Layer 2 of a small transformer language model trained on English Wikipedia (11 layers, counted from 0, width 96).
Take only the direct path to the model's output, skipping the later layers: a vector added to the residual stream pushes a token's score in proportion to its dot product with that token's output vector.

Output vectors of the tokens that the questions are about. A number n stands for n times 0.027.
" addition": 27 -15 -4 12 6 1 11 2 -14 4 5 -15 -1 -3 10 7 6 3 -2 -8 -6 6 -2 -1 -8 -4 -1 22 -3 -13 5 6 -5 -2 32 25 24 -6 -2 12 -4 -4 -1 -5 -6 -11 -6 4 27 -28 -4 29 -8 -8 -10 -2 -9 23 31 1 -14 16 14 23 22 -7 1 24 -2 9 -5 -27 -2 -2 10 -18 -9 33 1 -10 -10 26 -4 24 7 22 -9 20 13 -36 -8 16 4 -19 15 -11
"Gls": 17 11 21 13 -5 5 -1 -12 2 23 28 -7 30 4 -16 -34 -23 -28 -6 36 -37 15 -30 -7 13 4 -6 13 20 -3 21 -11 -9 -7 -21 18 -10 -20 -11 -38 9 -4 1 4 39 -18 -10 8 18 2 -11 -14 -1 -10 -6 25 -46 10 -3 1 -58 6 46 11 42 33 14 20 -8 -9 14 21 -3 -1 18 20 -7 -10 1 -16 -9 21 5 -38 -28 25 -49 8 13 -25 -15 31 -35 -30 -5 -1
".": -15 -8 -3 -8 17 -6 4 9 13 -22 -26 -24 -19 7 -13 15 2 -6 3 -16 8 0 18 20 -21 15 -19 -14 -25 -4 13 9 3 -15 -29 10 -13 11 -6 16 -16 -10 6 -15 -12 9 10 -15 3 -26 3 -10 -24 -7 -2 -14 15 -12 -2 8 9 -9 7 9 -4 18 -12 -1 11 -24 -12 -4 -17 9 -5 -10 17 -6 10 0 9 -11 -2 6 11 -28 -8 -5 -8 18 -6 -17 16 -19 -23 -12
"ee": 9 9 -13 4 17 7 17 -9 20 -11 25 -35 15 16 30 -5 2 -25 35 7 2 19 5 12 13 19 11 16 27 -20 31 -6 -11 -36 -5 4 8 -12 -10 0 5 -21 -8 16 22 -13 -15 8 31 -30 -3 8 -12 20 -5 -3 -5 -23 -24 -2 7 23 28 -14 -11 -6 -9 14 -7 16 17 6 7 -40 9 -14 -16 8 5 15 0 7 -16 7 -12 1 -3 0 5 -19 -2 -5 -5 -5 7 -4
"ness": -11 -3 14 26 4 -15 15 9 -18 13 -18 1 0 18 17 -6 13 -4 -11 -5 22 37 15 0 -31 0 25 39 -1 -29 42 -24 -24 11 -2 5 11 -8 -10 -27 -3 18 -14 -12 7 -1 0 -11 6 -17 -4 25 -18 21 -21 8 -13 24 12 -10 -9 27 23 7 -1 11 6 -6 20 35 22 -1 -23 19 -2 24 19 3 -2 -15 4 -17 6 30 -5 13 -1 -13 21 -4 -11 -17 -6 -29 22 16
" ===": 8 -10 -10 -25 -7 -10 -5 -1 -12 -10 20 17 -23 11 2 -1 -7 -7 -28 39 10 8 12 -12 11 6 4 20 -9 23 17 -7 -20 40 -19 20 39 -22 8 6 5 13 4 1 39 -17 -10 -4 30 7 -1 -13 -20 -2 -23 -12 -17 14 -1 7 2 10 1 -16 7 32 -11 17 -24 6 34 6 -9 -10 -5 -6 9 8 13 -12 10 -6 6 3 19 1 -15 -18 11 -10 -21 -3 -30 -6 21 0
"\n": 3 8 -6 -7 12 -9 -23 -2 4 -18 -6 -5 -12 15 -7 -2 -22 1 -13 8 19 -1 16 -6 -26 17 4 -24 10 15 -14 3 -10 -1 -8 19 18 19 17 1 -9 -13 1 -12 2 10 8 8 -19 -13 2 -14 -25 11 3 -16 13 6 9 30 4 -8 9 -11 14 19 21 20 1 14 14 15 6 19 9 -21 22 -11 23 6 -16 -26 10 6 12 -7 -6 -10 -24 0 15 3 4 11 -20 9
"xi": 1 14 -26 2 -2 39 35 9 -7 18 33 -2 15 0 -3 -3 -25 -19 -29 3 5 -3 2 5 -3 5 8 15 13 5 25 -1 36 6 12 0 6 -17 -1 -7 -5 6 -9 6 -2 -14 -13 11 12 0 -2 2 -3 16 26 7 -5 -14 -12 -22 -8 14 7 -3 -3 -10 2 -13 -22 6 20 -25 9 -8 -3 12 -6 14 0 14 -24 0 1 -1 -7 15 -10 0 -15 0 -9 -12 -19 -16 25 4
" |": -6 6 -6 -17 17 -18 5 13 7 -7 5 -1 -20 12 -5 14 7 -14 -4 -6 -3 -22 0 -1 1 12 -14 -6 -10 11 -3 16 -20 -7 -6 2 -19 2 7 4 -3 6 -6 18 37 -3 12 0 -4 15 2 12 18 -11 -3 0 6 20 -9 17 -3 4 3 13 -11 5 -2 2 16 10 0 24 -7 5 2 -25 15 -25 16 5 4 2 -14 19 9 -10 13 -11 -17 8 -22 -19 -4 3 -14 -17
" entrance": 19 -12 19 6 -3 -9 17 -19 -23 18 18 9 22 -2 -8 -5 -4 0 -9 -5 -10 11 -1 -10 8 10 -14 26 6 -23 25 -18 -12 -15 0 29 22 -17 -2 5 21 -2 14 1 -6 -10 -4 3 20 -21 -1 6 27 14 11 -10 -11 25 21 7 -10 -3 7 18 8 11 -8 10 -22 3 24 -8 2 5 1 -6 -11 21 11 -28 6 9 -7 -2 -3 22 -10 31 14 -32 -10 18 -10 -22 12 -14
"under": 8 24 -5 -3 -19 32 0 -9 8 38 3 -10 14 2 8 12 -14 6 13 14 -21 54 -9 -24 -6 -6 -17 -3 -9 -2 27 -5 0 -5 9 -2 8 -18 -20 -10 5 -6 2 33 4 -19 -26 -6 0 -4 -9 30 -20 38 1 -11 -6 7 11 -7 7 -8 24 -20 12 14 5 -10 -7 -11 27 7 2 -2 -23 18 1 20 -39 -2 -18 17 19 29 -2 -6 5 14 22 -30 -7 23 -11 5 24 -21
"ficial": 2 -29 15 2 -14 3 -7 -38 -33 9 -4 31 7 -11 7 -9 8 3 -32 15 -16 12 -29 -10 -2 -31 32 39 24 -3 36 -16 12 10 6 25 -20 -7 14 9 4 -13 -2 -5 31 -33 -26 18 18 -21 -3 45 3 -2 -4 -10 -16 10 -8 4 -6 -4 39 19 0 21 12 15 -10 -13 41 -22 -31 36 -5 44 -31 11 0 7 1 -7 19 15 -36 34 -54 23 -19 9 -28 31 -17 3 16 -1
"lies": 8 -21 0 -1 -22 -28 45 16 3 15 -14 -15 1 25 -4 -30 12 -12 3 -13 -6 28 5 -20 -17 -6 33 4 18 7 33 -6 -20 5 6 -5 2 -15 16 -24 -1 22 -3 -2 19 -16 -16 -6 3 -38 -6 -14 29 -1 -31 11 2 1 -12 -13 -18 18 -1 27 4 11 7 37 -8 6 13 -15 -10 15 8 3 -2 30 8 -40 11 -14 18 -35 -15 2 -22 1 -19 -5 -43 -12 -10 16 16 26
"s": 34 16 25 16 -26 23 47 -76 -48 53 34 8 38 -33 -5 -48 33 -49 3 3 -42 22 -25 -75 9 -15 -2 52 53 -34 58 -36 26 44 4 17 15 -68 -32 -3 60 28 -31 20 60 -82 -35 17 64 -50 -23 67 -6 21 -44 37 -89 21 10 -20 -31 34 71 -24 27 70 -7 34 -68 18 52 -45 4 -24 -4 10 -35 54 -17 -37 -14 4 59 -17 -53 61 -74 48 36 -55 -50 43 -53 -42 51 -49
"9": 36 17 26 17 -23 24 47 -72 -47 51 33 5 38 -33 -6 -51 34 -50 2 3 -43 22 -26 -78 9 -16 -2 51 50 -35 59 -34 23 45 3 17 14 -72 -32 -3 60 27 -30 20 61 -82 -33 18 63 -51 -22 64 -6 23 -39 40 -93 19 9 -21 -29 35 69 -26 26 67 -10 35 -65 19 52 -45 6 -21 -9 11 -33 55 -18 -39 -15 6 60 -19 -53 60 -74 49 34 -51 -50 48 -51 -40 52 -46

Each question shows what one neuron of this layer's MLP adds at an activation of 1. A number n stands for n times 0.0034.

n120: 8 48 9 8 8 -14 2 -9 -1 -22 39 63 14 8 33 -2 -23 -1 -49 42 -14 29 21 -6 0 6 31 -8 -12 -11 -44 -14 2 33 -2 -25 -10 15 -5 6 -18 -51 11 -4 12 -4 -4 -2 2 -42 -36 -12 31 -5 -4 9 -11 14 20 -26 7 8 27 -11 -8 23 -12 17 24 -38 -19 9 -33 24 -2 22 24 11 -24 13 -15 -17 19 17 6 -16 12 -24 21 33 0 11 -32 29 18 50
Which three tokens does it push up most, strongest first? "ficial", " ===", "ness"

n118: -42 -5 10 -3 -49 35 -13 -25 -23 16 -5 -32 -8 5 -48 -6 -8 59 -19 21 -22 35 -11 -8 24 19 -29 13 -43 15 25 2 11 -22 -22 8 46 35 -25 0 -15 -44 13 2 13 28 19 18 -15 -41 14 7 13 12 28 -23 3 -5 -2 23 -10 -2 17 -9 17 -13 -32 11 12 -23 27 3 14 5 -6 14 -18 -12 -15 -25 19 -9 46 -29 -41 -23 13 -21 -10 -1 -7 2 -6 9 -3 6
Pushed up most: "under"

n153: -34 22 15 -29 15 17 8 -9 31 2 -1 -21 -10 -5 13 16 1 -22 -10 -36 4 14 7 29 13 24 14 -22 -14 13 7 29 -9 -4 5 -28 -7 -7 -25 12 31 -19 9 -30 -34 -12 -1 -23 -52 14 -3 -14 -6 15 61 5 29 10 -5 -17 -2 -43 16 -7 -14 31 -21 -2 -4 -5 -5 -3 -10 4 -12 -28 0 -20 6 22 32 -14 -3 -17 -48 -27 -17 -13 25 10 42 23 38 -26 1 -12
Pushed up most: "."

n144: 24 22 3 -1 11 -10 -27 -33 -7 14 7 17 18 -5 -2 18 4 -8 17 8 -30 -4 4 48 -1 15 -14 32 -16 4 17 -18 21 13 -32 -12 -60 -8 -13 -43 -19 -61 -7 2 -7 9 37 32 32 -15 -19 17 19 -24 23 2 -2 -28 -1 -10 -10 3 -28 7 5 -14 -9 -1 8 1 23 34 -1 7 44 19 -28 17 -2 58 -30 5 -6 3 8 7 38 -8 18 -2 30 -22 3 22 -24 -12
Which two tokens does it push up most, strongest first? "ee", "Gls"

n143: 1 -42 21 -9 -15 -23 13 -40 -11 -25 7 -15 9 8 -1 0 -12 7 11 21 -13 8 8 32 5 -43 6 7 51 -19 20 -14 3 -4 29 -15 -9 -19 0 14 -14 -4 30 16 15 -6 24 -18 -10 8 9 6 36 -9 -31 42 28 -47 -3 26 32 39 -3 21 10 -7 49 17 22 8 -10 -26 -13 36 52 -61 9 -34 -18 31 -22 11 -16 -12 31 2 -42 -22 38 -32 -50 -21 -38 6 19 -21
Which two tokens does it push up most, strongest first? "lies", "s"

n2: -23 34 15 2 -7 -32 -9 48 -13 6 3 59 -23 7 -3 11 -44 2 -1 8 9 17 24 -32 -6 -7 -8 6 -12 10 69 -34 -13 4 -58 46 -18 2 33 -4 -7 21 3 -10 -1 -12 -20 -2 16 13 -13 -35 -15 24 -16 -22 34 23 -45 7 57 1 -10 -29 39 21 47 53 18 -12 11 -14 23 -38 8 1 -6 -12 8 -40 -21 -22 17 -31 18 44 14 22 -33 -1 -32 19 42 -17 -2 -26
Pushed up most: " ==="

n181: 23 5 7 -3 22 18 22 17 -13 -36 19 -10 -32 25 6 -27 -4 17 -26 21 10 19 37 0 -27 31 -6 4 -36 -1 -5 -5 8 50 -32 23 6 -17 20 24 -10 13 -29 19 -11 -16 -28 9 -16 -3 -16 -49 3 -41 -18 -45 -19 -14 -21 1 13 -14 -6 -5 5 8 4 -18 -8 -25 38 -9 -19 -23 13 -39 -4 -1 -4 -5 38 6 11 -8 34 -46 25 -1 50 -14 -10 -17 -1 -16 32 -22
Which of these tokens does it push down most? "ficial"

n24: -21 -22 -16 -25 23 10 16 -18 -6 17 -13 -47 -23 -21 11 -9 17 -5 14 1 -2 1 -22 -37 34 -10 -1 19 -26 -20 -10 41 14 17 16 -39 -40 -27 -33 29 -24 -8 -44 23 34 -7 -23 8 23 -3 7 14 34 -8 -28 6 -8 34 0 10 -16 -1 -5 6 -34 -6 12 6 3 32 7 -12 9 8 -40 24 -25 -37 -13 -7 32 30 -17 11 -46 43 36 27 2 18 -32 7 10 24 10 -1
Which of these tokens does it push down most? "\n"

n175: -29 28 8 5 11 -8 32 -14 -31 29 16 17 -54 -19 22 -16 -7 26 -13 -8 27 52 11 7 -8 -28 -17 -31 -53 10 -17 -29 10 5 16 47 -10 -35 1 -22 20 -36 -11 -32 9 3 10 -32 5 8 -14 -2 -13 -16 25 30 -15 20 -15 -12 18 -45 28 -5 28 -22 -6 2 -5 16 -26 -4 -24 1 -2 15 7 -22 -29 22 -40 66 16 63 18 -11 9 25 -20 33 -10 -30 -30 11 -22 8
Which two tokens does it push up most, strongest first? "under", "ness"

n111: -4 -13 30 22 -5 28 -21 -6 -11 -60 -25 -31 13 -4 -31 14 15 7 -11 -10 -30 -4 -36 -22 25 -12 -44 -29 -27 -16 5 20 43 -7 1 18 6 43 10 -7 3 -33 -20 -22 -15 3 -26 5 -9 -13 20 11 -7 3 15 28 27 -15 15 38 13 28 9 -29 14 -15 20 -21 11 -20 14 -26 39 -14 29 8 4 7 -29 -33 20 2 13 12 -17 -20 -8 18 -61 44 14 38 12 -16 9 -21
Which of these tokens does it push down most? " ==="

n138: 3 -14 29 -15 37 -15 -2 -28 10 -7 19 -35 6 -41 15 38 34 -21 -21 -20 24 19 14 -7 0 6 38 29 4 -23 -12 24 -24 -22 0 -1 -31 -21 8 18 1 48 -26 3 17 -32 14 17 -46 -27 -44 30 43 0 -7 8 -40 15 5 -31 -28 -8 -12 -21 -28 6 -78 31 48 -33 30 2 3 32 4 -12 35 12 27 -2 9 -10 -27 53 14 -12 1 -16 18 22 4 -17 22 -24 32 7
Which of these tokens does it push down most? "Gls"

n180: -1 -23 4 12 6 -16 -17 -20 -15 -61 -27 39 24 -18 22 -8 9 -19 13 -23 31 -13 60 20 20 57 16 -3 1 30 23 -21 -21 23 16 10 -54 33 2 -18 -18 -3 -25 -25 -4 -13 6 -8 -34 14 16 24 0 -57 13 4 48 23 7 19 8 -7 7 -30 -15 -10 27 -22 3 8 29 14 7 -25 9 -12 -6 -2 -13 -10 16 33 39 11 10 23 8 -8 1 -39 64 -32 -29 -5 -31 18
Pushed up most: "\n"

n110: -32 -29 17 -21 -8 8 16 -16 0 -11 17 51 -6 28 4 12 -4 -1 9 -30 -27 -12 13 47 -16 -35 2 -19 14 -8 15 -26 25 -16 26 11 18 12 22 -14 17 31 -29 6 8 14 -14 9 42 -2 15 -4 1 1 -8 14 -15 -1 43 37 0 12 -38 -9 -1 -35 -41 14 -23 -9 0 30 68 -23 -6 -16 13 -26 14 3 -6 -10 -26 -14 -4 -11 21 -6 64 -44 -6 0 -22 30 4 4
Pushed up most: " entrance"

n122: 33 -4 1 -14 11 21 42 -4 -25 3 -52 -23 35 -12 15 -58 -3 -18 2 -15 -35 17 15 -9 -7 -20 -17 0 22 -30 7 -12 21 16 -24 6 -4 -24 19 -19 24 -5 27 0 9 -6 19 -27 -11 32 -55 32 19 4 5 0 -20 -40 -13 -6 -26 -43 -3 11 -1 1 -25 3 -44 -7 12 14 19 37 12 10 -3 -28 -15 -14 3 39 7 -11 -19 -27 -62 35 38 30 -24 -12 -22 30 -36 1
Which of these tokens does it push down most? "\n"